Layer 12 of a small transformer language model trained on English Wikipedia (16 layers, counted from 0, width 64).
A neuron's activation on a vector x is squared ReLU(weights . x), where the dot is the dot product.

Input weights of the MLP neurons that the questions are about. A number n stands for n times 0.0013.
n12: -86 146 -77 -215 -33 -111 115 192 33 74 -112 -5 24 -120 18 214 -34 36 165 133 62 -190 259 -24 15 -70 -52 -9 -257 -56 -151 -126 265 -16 -69 124 35 42 102 28 109 93 -48 -48 -37 225 111 103 90 35 -46 -50 -228 154 128 5 -75 -24 -228 93 84 -205 -79 -80
n23: 2 -157 212 -126 -128 -80 -202 76 103 114 11 40 -4 31 71 78 -101 41 26 144 -1 -7 90 -164 17 -180 206 -97 16 -70 206 87 -54 -110 -118 19 -49 -25 -27 -139 66 -114 34 6 -222 259 56 -81 -63 -87 -41 -249 104 -37 18 112 80 104 74 -104 -87 73 -114 -150
n25: 14 -49 73 -241 311 222 15 -3 341 74 -119 6 -175 -22 -35 -71 -80 270 184 24 103 67 246 93 48 -239 40 -97 79 100 244 -276 307 -48 -20 -199 55 44 46 102 47 194 1 -58 30 -41 -32 248 -248 50 158 -121 -34 272 -148 -249 141 77 -226 38 135 3 -105 79
n32: 1 56 -37 -237 38 317 -124 41 -42 -37 60 168 122 -70 -114 146 -166 145 -186 15 -58 315 49 -54 -94 3 131 -115 0 -3 -28 -40 24 -91 -237 -86 181 170 10 24 224 -130 187 -156 -72 70 39 8 -115 82 -71 -121 -40 80 -143 169 -6 124 153 145 3 -278 107 255
n35: -126 221 5 -275 -32 89 -101 361 -16 220 -86 -56 -30 83 -177 -171 151 -32 -137 38 -234 -34 162 68 -187 143 -123 126 -138 -95 125 -181 -67 -143 -158 -199 -73 -137 6 -2 82 84 -139 129 -10 111 -79 231 -240 -24 140 -126 -236 73 -11 -189 29 155 152 -69 224 59 -10 -159
n40: 84 172 23 -111 -169 -110 119 60 220 -43 -169 169 -33 -10 -99 147 -280 -89 -117 -22 4 -142 81 192 74 -98 -64 76 -47 244 213 -128 53 46 32 -117 -51 42 8 -126 162 27 102 94 -35 21 68 -36 10 41 107 -90 -31 -62 51 7 148 78 76 215 51 -96 143 269
n43: -246 81 86 -123 -9 89 -22 84 62 -114 124 -121 -147 -189 102 -186 219 -82 120 -38 155 127 54 188 98 -197 93 -264 21 -232 -116 -193 -35 159 102 -27 36 -84 83 155 118 37 14 -234 -181 -72 100 -2 -171 -138 203 -97 -67 170 -67 -127 102 43 237 111 4 60 -62 159
n53: 86 220 110 -68 32 108 167 35 39 -137 -169 106 -110 -71 28 -4 25 -66 66 121 102 28 200 30 -89 32 -89 -5 -61 -212 94 -201 -309 -58 49 -114 79 24 120 190 52 49 -70 -180 -110 -56 164 144 -258 103 -41 -151 -4 338 -220 62 -71 93 -16 84 107 -57 -52 52
n57: 132 -82 96 32 -48 -127 123 -20 -91 -213 -134 49 159 -98 55 -119 -30 217 42 263 88 2 56 -106 111 -73 25 -238 -193 -24 -86 -243 -13 -32 49 -181 253 43 -204 248 128 49 210 137 -223 -35 -200 89 -127 42 -84 -58 -112 56 -108 28 174 -78 65 159 -87 -199 6 -63
n64: 56 108 85 -51 163 66 15 -41 143 -239 -197 22 16 14 -22 222 -28 -97 72 -30 -106 17 235 92 113 -116 97 -90 -94 -42 -4 -73 58 144 -119 33 -165 -40 0 -180 -16 -177 -234 252 63 138 92 31 194 -33 58 -172 -156 66 -27 99 57 -127 -23 -176 16 -5 -195 -51
n91: 10 268 85 73 -138 206 95 -82 -116 231 -12 2 -164 -70 28 53 35 36 5 -115 -87 -178 267 317 226 182 129 37 89 -135 112 101 -31 -135 -218 -176 22 -224 3 51 -79 -44 -10 210 -78 -133 -40 208 -98 -18 53 84 37 32 -166 110 191 103 -155 -21 -60 174 92 -82
n98: 17 12 -132 -92 -226 79 -63 156 54 -255 -160 31 26 26 187 116 78 33 -241 -155 149 55 -21 -100 -182 25 89 -226 34 -162 201 -39 -104 -21 -179 79 91 -341 133 -137 -2 -109 8 -132 30 193 36 109 -163 -112 181 9 -31 1 -197 -445 100 45 -67 -111 -219 -34 -118 51
n111: -25 -137 122 -7 -72 249 -154 -79 -40 -197 131 -164 61 206 -9 -207 -43 -5 -91 -2 22 139 -196 -86 -16 57 -20 -98 -204 -43 -5 72 37 -235 21 -64 -57 44 -5 -115 256 38 143 16 -282 192 62 106 -69 -147 387 -7 -12 114 159 -64 130 129 30 36 72 71 41 -97
n112: -329 148 196 80 -187 -19 26 -32 -173 57 -35 -59 -11 38 38 -42 -80 -19 -282 -38 119 -197 80 -61 20 -59 -81 -109 2 -162 24 -301 5 -42 3 149 -5 -25 6 -70 19 252 41 -130 45 -96 119 53 -106 100 146 -134 -35 358 -192 -2 126 -11 -130 134 21 -9 17 179
n123: 30 131 60 2 110 49 -82 -103 31 -123 2 -17 -238 76 285 107 -196 -126 -105 -207 86 -21 85 -36 483 -152 79 -129 3 -257 79 22 49 85 196 -155 -242 -39 3 -40 148 71 -166 -239 2 193 -113 12 -173 -83 132 17 -107 -69 124 -238 -145 0 -156 69 -216 19 114 87
n130: -193 -51 -23 -87 97 -184 60 131 239 -112 52 24 -15 108 175 104 -121 138 111 -65 117 53 291 -79 -34 -145 -81 50 -109 -10 38 225 116 60 11 150 -141 -19 39 -163 76 55 131 29 -227 186 281 -71 63 -63 -20 59 -36 66 43 6 -22 -57 -158 -61 -3 -35 -146 42
n137: -67 -151 118 74 146 -49 25 84 34 37 140 4 -107 119 -41 28 4 1 -42 -50 102 91 34 -56 22 55 -109 -140 -40 26 59 81 267 -61 222 -30 102 101 116 -41 75 -24 -234 -57 89 41 -7 60 -26 13 163 -190 -86 -110 -200 92 216 218 -66 2 -51 10 36 4
n139: 74 88 44 104 -89 -158 92 15 -3 -27 -189 -48 -135 -232 194 -83 -135 -96 43 -104 223 151 -79 40 144 -91 52 33 195 -68 143 43 23 -45 -7 -67 25 -181 224 -5 37 13 8 -3 76 95 178 -92 -182 54 46 -255 109 130 12 45 -64 -74 -74 24 -109 -206 23 13
n149: -57 62 170 2 199 156 4 29 3 -140 -98 22 -16 163 98 -5 95 -38 -63 145 120 197 114 15 9 92 62 -122 60 -16 200 -159 119 136 -80 90 140 -90 71 131 10 126 46 -205 128 -79 -42 -35 -318 128 63 -65 91 -2 82 -290 16 -44 141 -100 -21 78 -68 -83
n153: -82 -65 -155 80 308 20 -34 69 5 139 23 82 -95 170 -15 102 -133 56 -44 85 -42 96 148 -56 -38 -73 121 -248 38 52 -151 -12 81 -26 -155 -75 117 -22 140 -24 -73 -117 160 62 18 128 234 76 -30 -110 24 -8 -114 94 -55 187 139 41 -23 -41 -220 86 -117 48
n154: -148 -37 -24 13 167 119 155 260 100 157 -160 -100 -156 95 173 -223 77 62 -156 130 -82 127 74 -6 31 76 -79 -193 -62 87 70 -58 364 -167 77 -187 20 -107 153 -128 4 146 22 157 -32 93 -179 31 -91 176 26 -86 -8 83 -9 120 -62 -195 90 -141 43 112 30 92
n179: -25 100 -31 -194 149 71 -35 -116 111 -230 -94 -16 137 139 44 32 -55 -116 63 269 98 115 -197 197 158 -77 -10 89 -204 -93 30 -84 69 117 -19 28 33 40 -60 -202 -32 3 78 215 3 -157 145 304 -105 -45 223 -67 3 73 -26 -171 146 -26 -92 123 209 86 -128 -17
n184: 13 194 -54 -1 -171 -43 -85 138 123 71 -185 -37 2 -24 53 128 0 99 -76 106 3 89 69 -127 20 -343 -69 -88 -39 -100 183 -76 75 -198 21 -127 -106 -3 -87 53 174 -39 92 -98 -341 -117 94 21 -381 26 0 -63 -203 44 70 -76 101 111 2 63 86 -203 -83 80
n187: -21 341 34 -211 197 221 166 96 54 -73 -170 -87 -77 -178 -30 41 -193 60 -229 -127 47 152 -68 178 -36 77 -100 -186 -6 101 162 204 31 -6 229 -57 23 -41 -170 108 51 73 51 76 -229 -79 208 120 -60 -12 95 179 -66 75 -152 66 -27 -58 -40 52 -250 -178 -10 166
n192: 42 162 -174 -166 -89 113 -165 76 27 60 -42 -36 76 -5 56 114 -55 76 50 -7 3 200 154 132 13 -52 -107 -22 -28 -234 -119 -29 -70 112 164 -72 -8 39 -40 100 108 -121 -209 -24 -236 -15 -14 21 -10 -54 -23 150 -175 275 -137 -32 -108 71 -119 -30 181 -19 10 -3
n197: 63 95 238 -39 271 -36 130 76 -147 42 43 -59 -118 -121 114 152 -81 54 92 -52 -89 -37 20 -124 -70 -56 107 18 -128 141 44 -153 305 -54 54 -231 -139 -138 -5 -99 142 -74 61 -13 53 -90 26 117 -56 -157 -59 -7 27 -168 -128 72 91 89 67 -38 -106 195 -139 -58
n201: -63 224 108 152 99 206 22 364 -178 -178 -161 -83 4 -220 68 -21 38 152 11 -70 14 34 -158 164 61 -38 -113 -221 87 85 -154 35 68 -124 -203 123 -58 53 266 38 196 102 -67 38 29 258 -23 145 -48 9 76 -63 -109 -68 -14 37 105 -157 51 -98 248 -206 -117 -123
n206: -291 230 145 -31 54 160 35 257 230 21 30 0 -172 -17 105 152 52 160 -362 97 97 0 299 -223 159 46 -86 -96 5 86 200 -265 -117 26 119 -71 -77 -85 72 -104 325 -187 -127 430 196 -11 13 54 -83 -156 337 -192 -29 -101 44 131 68 97 -142 -169 228 -195 -89 130
n210: 68 99 -71 -232 -54 57 -132 135 114 -277 -94 61 -166 -214 -33 -188 -81 -28 119 149 50 48 245 -76 1 -104 4 -74 -147 161 56 220 -42 15 201 -179 -82 -13 29 94 25 23 40 1 -314 -17 108 81 27 119 182 84 41 -52 -107 -100 183 -84 48 14 219 -133 -82 287
n218: -52 -43 179 -99 33 19 -166 -71 -35 -59 -239 -204 26 51 -101 -62 -6 -67 -125 205 -59 32 -4 42 251 -268 244 195 -25 -194 49 -123 -8 96 -46 -57 79 72 -39 9 12 59 -81 153 -25 -42 338 93 -16 -140 61 -106 -204 -27 30 11 41 -47 -141 -218 -84 128 0 142
n245: -153 77 222 46 -122 -41 39 -2 60 -264 -8 56 70 57 209 39 -76 11 121 18 -82 -41 345 56 89 -45 92 -29 0 -121 -57 78 7 -30 220 18 -90 -263 -149 -115 -119 -120 59 -10 55 194 -2 -61 29 -112 -99 34 41 272 -13 -7 26 -162 -19 -67 -231 55 -55 20
n246: -191 297 -70 22 -87 -36 -33 175 25 -287 -159 -90 -181 -5 -220 -92 184 -6 -30 265 210 -15 34 36 -68 37 -33 -3 -232 -379 -199 -119 150 107 48 -172 -67 -40 170 43 206 19 228 -218 -38 43 -244 180 -194 174 191 96 -70 96 -129 -243 101 -104 -78 53 38 120 -50 54

Each question shows a token from some text and the vector x that enters the MLP there. A number n stands for n times 0.013.

"qu": 102 136 -81 12 -59 -14 41 -30 -70 113 85 -75 136 -68 -190 -29 34 -10 -41 14 -17 -70 -52 -39 63 -30 -40 51 51 35 162 -101 -46 -22 -32 30 114 113 -164 58 34 -50 -45 32 -167 67 -72 -78 27 79 -13 -3 35 -43 -43 -7 56 121 37 132 39 31 149 8
Which three neurons fire most, strongest first? n40, n57, n32

".": -5 -32 -49 -44 70 -4 37 -48 -30 30 26 4 -39 -7 -93 -30 42 19 204 48 93 -44 46 -84 -13 -145 -41 -30 103 13 41 -59 6 9 -5 -65 -37 154 5 17 -304 35 8 -72 133 -80 -41 -174 -16 -19 88 -134 24 43 -78 -46 -97 -24 -76 -38 -10 53 -29 -53
The neuron with the highest activation: n25

"ot": 88 -28 -101 25 113 -90 -138 -44 -80 31 -132 53 55 77 -153 19 42 34 121 81 38 -61 -162 -101 -40 138 -25 -83 -17 35 -58 113 -18 -29 -48 29 -14 52 8 -77 53 46 -52 51 -114 7 18 -133 20 -2 51 151 87 -23 83 78 -4 7 -42 -4 -19 -132 93 -128
The neuron with the highest activation: n111

" Br": 69 75 71 43 47 -156 -1 167 20 -38 -15 -36 82 -39 26 68 103 -81 111 52 31 47 -117 -199 54 -28 -81 42 -94 -8 -3 -31 15 -132 -66 74 -21 -19 -149 146 -30 -43 23 57 -14 -61 42 -75 198 -34 -37 38 -28 -35 -40 110 -26 68 -57 -28 85 89 -67 -37
Which three neurons fire most, strongest first? n197, n12, n57

"or": -77 13 6 -43 -79 -30 -30 4 16 75 45 -157 -107 36 27 -24 18 -106 160 10 63 -76 68 -99 46 1 -8 -24 -8 -5 22 -36 -10 65 -149 94 -32 9 -55 63 -52 103 118 -143 -54 -45 44 -325 19 71 -27 -23 25 31 15 -31 -63 13 29 110 -15 122 -11 71
The two highest activations, in order: n43, n112

" Afric": 120 44 23 62 -20 -15 8 3 -50 30 86 -13 -146 90 -103 -19 -112 45 30 -8 -8 -114 -109 -13 135 2 -171 221 -52 90 38 22 -96 -94 8 74 8 -35 29 -58 -70 31 13 -80 -47 -34 -11 10 61 -69 -76 36 105 -10 26 -25 -170 19 -15 3 -153 31 -5 -172
The most active neuron and its activation: n123, at about 0.36

" trans": 10 58 -64 4 -66 -39 -47 72 -59 -5 18 -62 -38 40 -211 -56 108 10 82 -8 125 -34 -144 -153 20 28 -106 77 -61 -5 -204 -41 -59 7 125 58 66 102 -23 165 11 -18 57 -66 -3 -63 -89 -9 2 95 -84 9 -16 -8 -1 12 18 -92 -21 13 78 144 94 -91
The most active neuron and its activation: n246, at about 18

" same": 175 101 -47 -56 -68 -71 -20 -6 38 77 1 -14 19 -33 9 -1 85 3 -38 31 66 -18 -138 -10 -57 84 -1 20 101 33 36 -50 10 36 -77 121 -4 -8 -36 124 -350 -3 -4 -30 56 -16 26 -222 -79 37 10 -40 57 -18 -60 40 -21 -95 -16 -49 -7 -89 -13 0
The two highest activations, in order: n139, n149

"el": 114 -43 37 85 30 -63 -8 25 105 -185 -7 -29 -164 45 -9 83 37 4 82 -66 -4 -23 23 -113 4 -100 54 44 59 3 -36 22 -36 -64 14 -13 -107 106 -143 -19 -31 -31 28 -165 65 80 -28 -230 123 -9 2 12 21 -22 65 -83 -162 -69 16 118 -63 -20 1 -36
The two highest activations, in order: n123, n245

" April": -41 -21 13 -123 23 -104 -56 62 -6 47 -29 -60 7 10 -17 -51 86 70 98 -43 -78 -104 -134 8 -3 35 -134 36 43 118 -151 -91 17 -31 -58 137 39 -31 -94 183 -143 61 -69 -61 108 -76 -64 -196 77 93 -48 -44 -29 25 -16 -6 -22 -64 15 -121 -48 -1 41 48
The neuron with the highest activation: n12

"o": 183 -11 38 139 -22 21 0 -121 25 150 -88 -24 39 65 1 -70 -19 8 -118 41 111 -85 2 -65 47 97 -87 112 29 59 11 61 30 79 -8 79 35 101 -120 2 -133 9 46 -51 151 -107 -16 -204 -43 -37 73 -90 -7 101 23 61 39 7 -68 10 79 51 15 44
The neuron with the highest activation: n112

"ar": 9 -21 65 8 -102 -91 126 60 93 33 13 25 -31 40 -208 131 60 56 9 -23 1 -42 -55 -75 -24 48 -7 8 113 -31 69 -45 24 -79 73 23 -67 118 -26 6 14 30 14 -38 -105 5 12 -340 -79 -23 -18 -36 90 -70 -2 39 -105 31 29 57 -41 97 -6 98
The two highest activations, in order: n40, n23

"w": 80 4 -159 18 -74 -37 59 110 73 -11 -4 61 -80 4 -46 37 -43 -112 47 62 -102 -98 107 -61 -7 -48 -89 90 -14 90 115 -48 8 159 -84 100 49 3 -1 3 -141 -33 76 -101 79 46 16 -263 114 -13 90 -63 42 -51 10 -36 -44 -37 -11 -30 26 104 8 36
The neuron with the highest activation: n40

"’": 186 44 -132 -77 -26 32 0 55 18 -9 0 -15 -34 23 41 82 39 111 7 58 -55 124 29 -40 1 5 -5 141 -91 -18 -30 -49 -45 83 47 -20 1 25 -86 -115 -315 11 -39 -90 73 5 -71 -153 52 -40 -21 1 83 37 74 -10 -75 -58 -32 -59 11 114 38 -107
The neuron with the highest activation: n192

"ash": 157 38 0 51 -71 -181 -81 29 -6 -15 34 -14 21 40 -110 5 33 43 5 17 33 -109 -132 -117 133 92 13 -55 -20 -2 74 96 -23 -13 -14 -13 100 16 69 -27 -45 -136 106 -78 144 83 -81 -92 -53 24 111 114 85 31 140 6 0 148 -110 37 -76 -15 37 -30
The neuron with the highest activation: n98

"fer": 35 79 -72 -1 -132 -93 4 110 -71 65 -39 -78 -36 -44 -37 98 -20 158 65 53 32 29 -151 -125 -1 -67 -59 34 -21 -26 36 39 -100 112 -65 -2 55 136 -117 101 14 18 -75 -15 10 -66 -91 -168 -142 102 -96 -32 25 26 -54 3 -13 42 -12 -20 79 -20 136 -138
The neuron with the highest activation: n184

"ia": 96 143 -46 117 1 11 -28 18 -148 -9 79 -119 -98 70 42 11 -23 104 -83 -7 43 -112 -91 -128 30 -41 -124 -148 43 18 -64 143 -38 7 -24 21 7 148 4 50 -76 -44 14 -44 230 -33 -98 -88 -58 25 -31 -34 83 63 68 4 -102 34 29 9 52 40 -57 6
Which three neurons fire most, strongest first? n201, n123, n112

"ers": 34 0 -16 64 13 -146 -58 -88 95 10 97 59 1 -4 -22 -85 -121 -2 89 -56 26 47 -94 -50 55 30 -91 135 -9 13 43 68 -3 130 -27 63 17 29 73 -36 -43 42 52 -38 -34 -12 -31 -379 30 36 29 1 24 64 55 -30 18 -24 -86 -90 -45 104 -81 59
The neuron with the highest activation: n130

" te": 93 48 24 59 -121 -177 125 -38 55 -16 7 -46 68 73 -48 -19 157 -16 82 -47 144 -107 -22 -61 36 16 -102 -16 -16 79 -53 60 -32 2 14 95 171 -140 -22 79 -34 -55 25 81 109 69 -147 -108 -6 -51 -147 -35 -59 65 -22 42 -46 -14 9 113 63 57 43 -9
The neuron with the highest activation: n57

" C": 195 45 -82 -59 -35 14 10 -41 5 35 -97 -67 -43 -93 11 70 21 15 78 6 -65 -21 -93 -123 8 88 -91 18 87 9 -75 -55 2 17 29 82 13 32 7 54 -3 65 -64 78 -9 -5 30 -82 304 -79 53 5 70 -29 -11 62 -145 -65 -117 -129 -15 19 -88 -131
Which three neurons fire most, strongest first? n64, n12, n192

"b": -44 26 -92 6 -58 72 -45 49 -46 -67 121 -61 -39 68 -2 94 68 -26 126 -15 -109 79 -55 21 -76 -75 -145 -34 -24 48 1 -46 17 31 -45 42 70 82 -24 -39 91 -51 -86 -80 -1 2 -17 -302 129 -7 85 -34 22 -24 35 63 -96 -3 141 -57 60 141 102 -18
The most active neuron and its activation: n192, at about 1.1

" O": 105 69 -30 16 -24 -38 36 -32 4 25 105 -25 5 2 7 105 47 25 47 36 87 23 -72 -158 98 -51 -70 166 18 40 -65 30 32 -3 4 115 8 -19 -125 -28 -25 82 3 -41 82 18 -188 -18 281 -119 -2 86 -31 62 27 -73 -159 -80 8 43 -43 -48 21 -74
The neuron with the highest activation: n12

" of": 58 69 -73 58 -46 11 -68 90 28 30 -47 -89 -37 54 -77 -29 23 -136 -118 74 15 2 -46 -113 -110 89 -92 -53 -39 69 38 -5 -38 -64 -89 4 27 85 13 -21 -332 32 -22 46 -5 -99 -20 -119 -29 91 84 -52 -36 22 78 -54 -119 -35 47 -115 0 74 -72 -11
The most active neuron and its activation: n35, at about 5.4

"ol": 81 25 -35 4 -63 63 -89 67 -14 62 37 -67 -61 41 10 -37 84 -33 14 18 54 -49 -80 -296 -44 -54 -143 -40 93 -23 31 -63 -153 -38 81 86 -39 93 -121 97 45 -1 -3 -34 108 -16 -2 -95 -60 -6 51 18 130 8 39 -60 19 162 9 7 63 6 82 -144
Which three neurons fire most, strongest first? n206, n111, n184

"arm": 82 -13 2 15 7 -164 -6 51 24 -20 -78 19 -53 98 -57 -99 27 16 -61 45 9 -63 -54 -157 47 107 -78 15 20 -104 102 -2 -46 -34 -142 -12 95 -96 -44 33 -172 8 -55 3 74 -42 -27 -225 -83 58 45 -6 13 18 81 61 -78 13 98 142 11 125 99 -90
Which three neurons fire most, strongest first? n149, n35, n139

" Gen": -3 54 85 -35 27 106 16 -44 -24 84 -32 -85 -1 63 -33 -14 -71 -16 14 -81 110 22 -78 83 -77 11 27 -79 57 78 -49 17 -20 8 89 159 41 21 -74 -6 -178 44 -40 -95 -32 -127 100 -222 136 -89 6 33 50 81 67 173 -39 -145 -65 20 -42 -43 67 -26
The neuron with the highest activation: n187

"old": 103 68 20 45 -9 -27 67 58 -34 14 44 96 -22 -152 28 29 96 47 -106 55 -98 -55 7 -92 -69 -33 94 119 44 46 45 -31 -103 149 16 106 -7 28 -4 68 -68 -14 98 45 -30 132 -24 -267 33 95 -111 66 13 -77 83 -85 -127 -3 -91 -46 -31 17 2 -23
The neuron with the highest activation: n23

" over": 163 68 -76 -41 -130 -19 -18 -55 -77 120 -57 -67 -63 -34 -25 -67 90 -2 112 90 20 -86 -70 -113 23 -52 31 112 88 88 -45 -69 -32 5 -161 -11 19 8 -24 59 -132 -28 15 68 180 21 -108 -199 26 13 43 -112 16 15 -80 25 -38 -103 -14 -53 -10 89 -55 9
Which three neurons fire most, strongest first? n139, n218, n91

"un": 133 42 -37 23 -41 -3 -84 -39 -18 176 -14 43 17 49 -115 44 -16 21 -107 63 84 -153 -6 -55 88 165 -127 22 -100 83 69 37 -121 96 -10 -9 16 76 -43 17 -3 -5 23 -34 -24 70 -172 -120 14 100 8 65 -46 13 140 55 -19 -3 -43 133 93 94 71 -79
The two highest activations, in order: n40, n35

"m": 108 -53 -80 14 -92 -70 19 -35 103 -65 88 15 132 115 3 -7 -8 -80 -64 37 10 -43 51 -198 -99 -36 111 -11 -36 -55 135 28 -16 -30 -33 22 99 -22 77 39 -32 -70 -69 -30 94 -68 -86 -201 124 -28 130 5 84 35 -130 34 80 124 57 18 47 58 14 -46
The most active neuron and its activation: n98, at about 5.2

"es": 122 -52 32 138 -30 63 5 -10 -43 108 -20 -48 8 -43 -24 -4 -1 109 153 -65 25 7 -92 -14 -43 -57 -119 103 50 42 7 -59 -83 -2 -3 38 -2 179 -12 56 -119 88 16 -68 10 -72 3 -261 -195 109 -17 -47 24 138 28 -5 -39 26 25 -39 -5 75 -22 56
The neuron with the highest activation: n53

" r": 237 77 -22 -19 -16 0 -21 -13 39 -83 81 -110 139 -24 -55 -6 -79 -3 128 34 67 -19 -84 -34 117 -3 26 -8 -19 46 96 -35 -22 -4 -30 11 128 106 -15 -35 -133 -51 13 122 38 -20 59 -60 47 -15 -39 6 56 -36 -17 213 -101 -15 -48 99 63 170 98 -82
The most active neuron and its activation: n179, at about 3

"86": 2 12 -41 83 -6 -3 -21 103 -101 -97 27 -69 -126 61 135 67 167 11 -15 -21 -32 -101 -127 -109 5 6 -152 51 -14 106 -66 27 29 153 22 -41 4 23 -93 120 -116 -93 25 -43 117 30 111 11 48 60 -122 -17 75 -65 -29 -16 -143 59 -78 -11 -38 -40 105 61
The neuron with the highest activation: n123

"arl": 53 15 -54 -4 52 -29 -32 49 -42 -119 35 62 -197 -67 -40 -82 24 -67 -12 6 -7 -116 45 -62 -93 -61 -58 47 65 94 6 18 -111 -10 -3 65 -43 -30 -58 207 -15 -113 -33 -74 -42 73 199 -135 111 -51 -29 83 109 -60 44 -25 -90 0 -92 -138 -38 36 18 -85
The neuron with the highest activation: n210

"an": 200 30 8 38 -28 -90 -16 -80 -2 51 -20 58 -29 44 30 24 20 68 -47 48 -11 46 -106 -115 20 20 -93 13 24 -75 35 35 -88 16 -20 127 -77 57 -120 -48 -251 26 -39 7 -114 -59 25 -187 -48 13 -128 -37 9 -5 109 11 -113 -15 -3 48 -57 6 -120 152
The two highest activations, in order: n184, n23

",": 103 -46 -76 19 -48 -140 48 40 -3 -26 49 -12 -67 55 -80 41 -41 71 -80 31 -25 5 24 -79 -5 -37 -124 -17 -22 43 -71 12 12 -8 -86 171 84 143 2 -22 -360 22 5 -6 92 -11 59 -72 -28 52 -89 -25 37 80 -14 62 -54 -38 -56 -94 13 99 -71 -46
The neuron with the highest activation: n153

" mov": 146 108 -65 -6 -40 -6 80 -20 -19 -10 -73 -84 44 -10 -103 4 -43 19 115 59 85 -116 -135 -11 -51 10 -84 134 -131 -37 31 28 -245 59 -65 58 128 -14 -61 116 -113 26 -36 -105 -36 -4 90 -19 -36 25 37 -21 43 62 -45 54 -30 -67 -79 0 33 150 23 -102
The neuron with the highest activation: n53

"ith": 43 -47 59 25 -104 -114 -67 -77 -49 37 -37 66 -129 -65 -28 19 -15 86 -1 -31 96 -83 -180 -66 -22 -128 88 91 -107 90 -108 -11 -28 -115 -102 1 77 35 -67 80 -97 126 47 55 145 57 -105 -151 21 47 2 -50 25 -22 -8 72 34 24 -53 -35 -85 18 126 -90
The most active neuron and its activation: n57, at about 2.5

"\n\n": -10 -52 -8 -54 -6 14 68 -7 -86 60 -32 -14 -106 47 -135 -17 161 26 84 61 86 -37 -108 -153 7 0 -5 -11 53 14 51 -88 -58 59 11 57 6 190 81 0 -121 95 -68 -43 228 -10 -121 -42 12 -84 49 -85 -51 -34 -160 58 -67 -19 -66 27 -101 26 -80 -23
Which three neurons fire most, strongest first? n137, n112, n25

"98": 46 152 -62 -76 -82 -42 35 48 -15 85 -13 -32 -40 -4 -4 -26 113 149 149 56 89 -50 -112 -90 66 -24 -92 -31 12 111 -1 -16 -8 47 -18 11 29 31 -28 -16 -252 47 13 3 118 62 39 -197 42 -8 106 -67 -57 59 -107 -18 -108 17 -123 -9 -24 36 -32 -80
Which three neurons fire most, strongest first? n12, n139, n25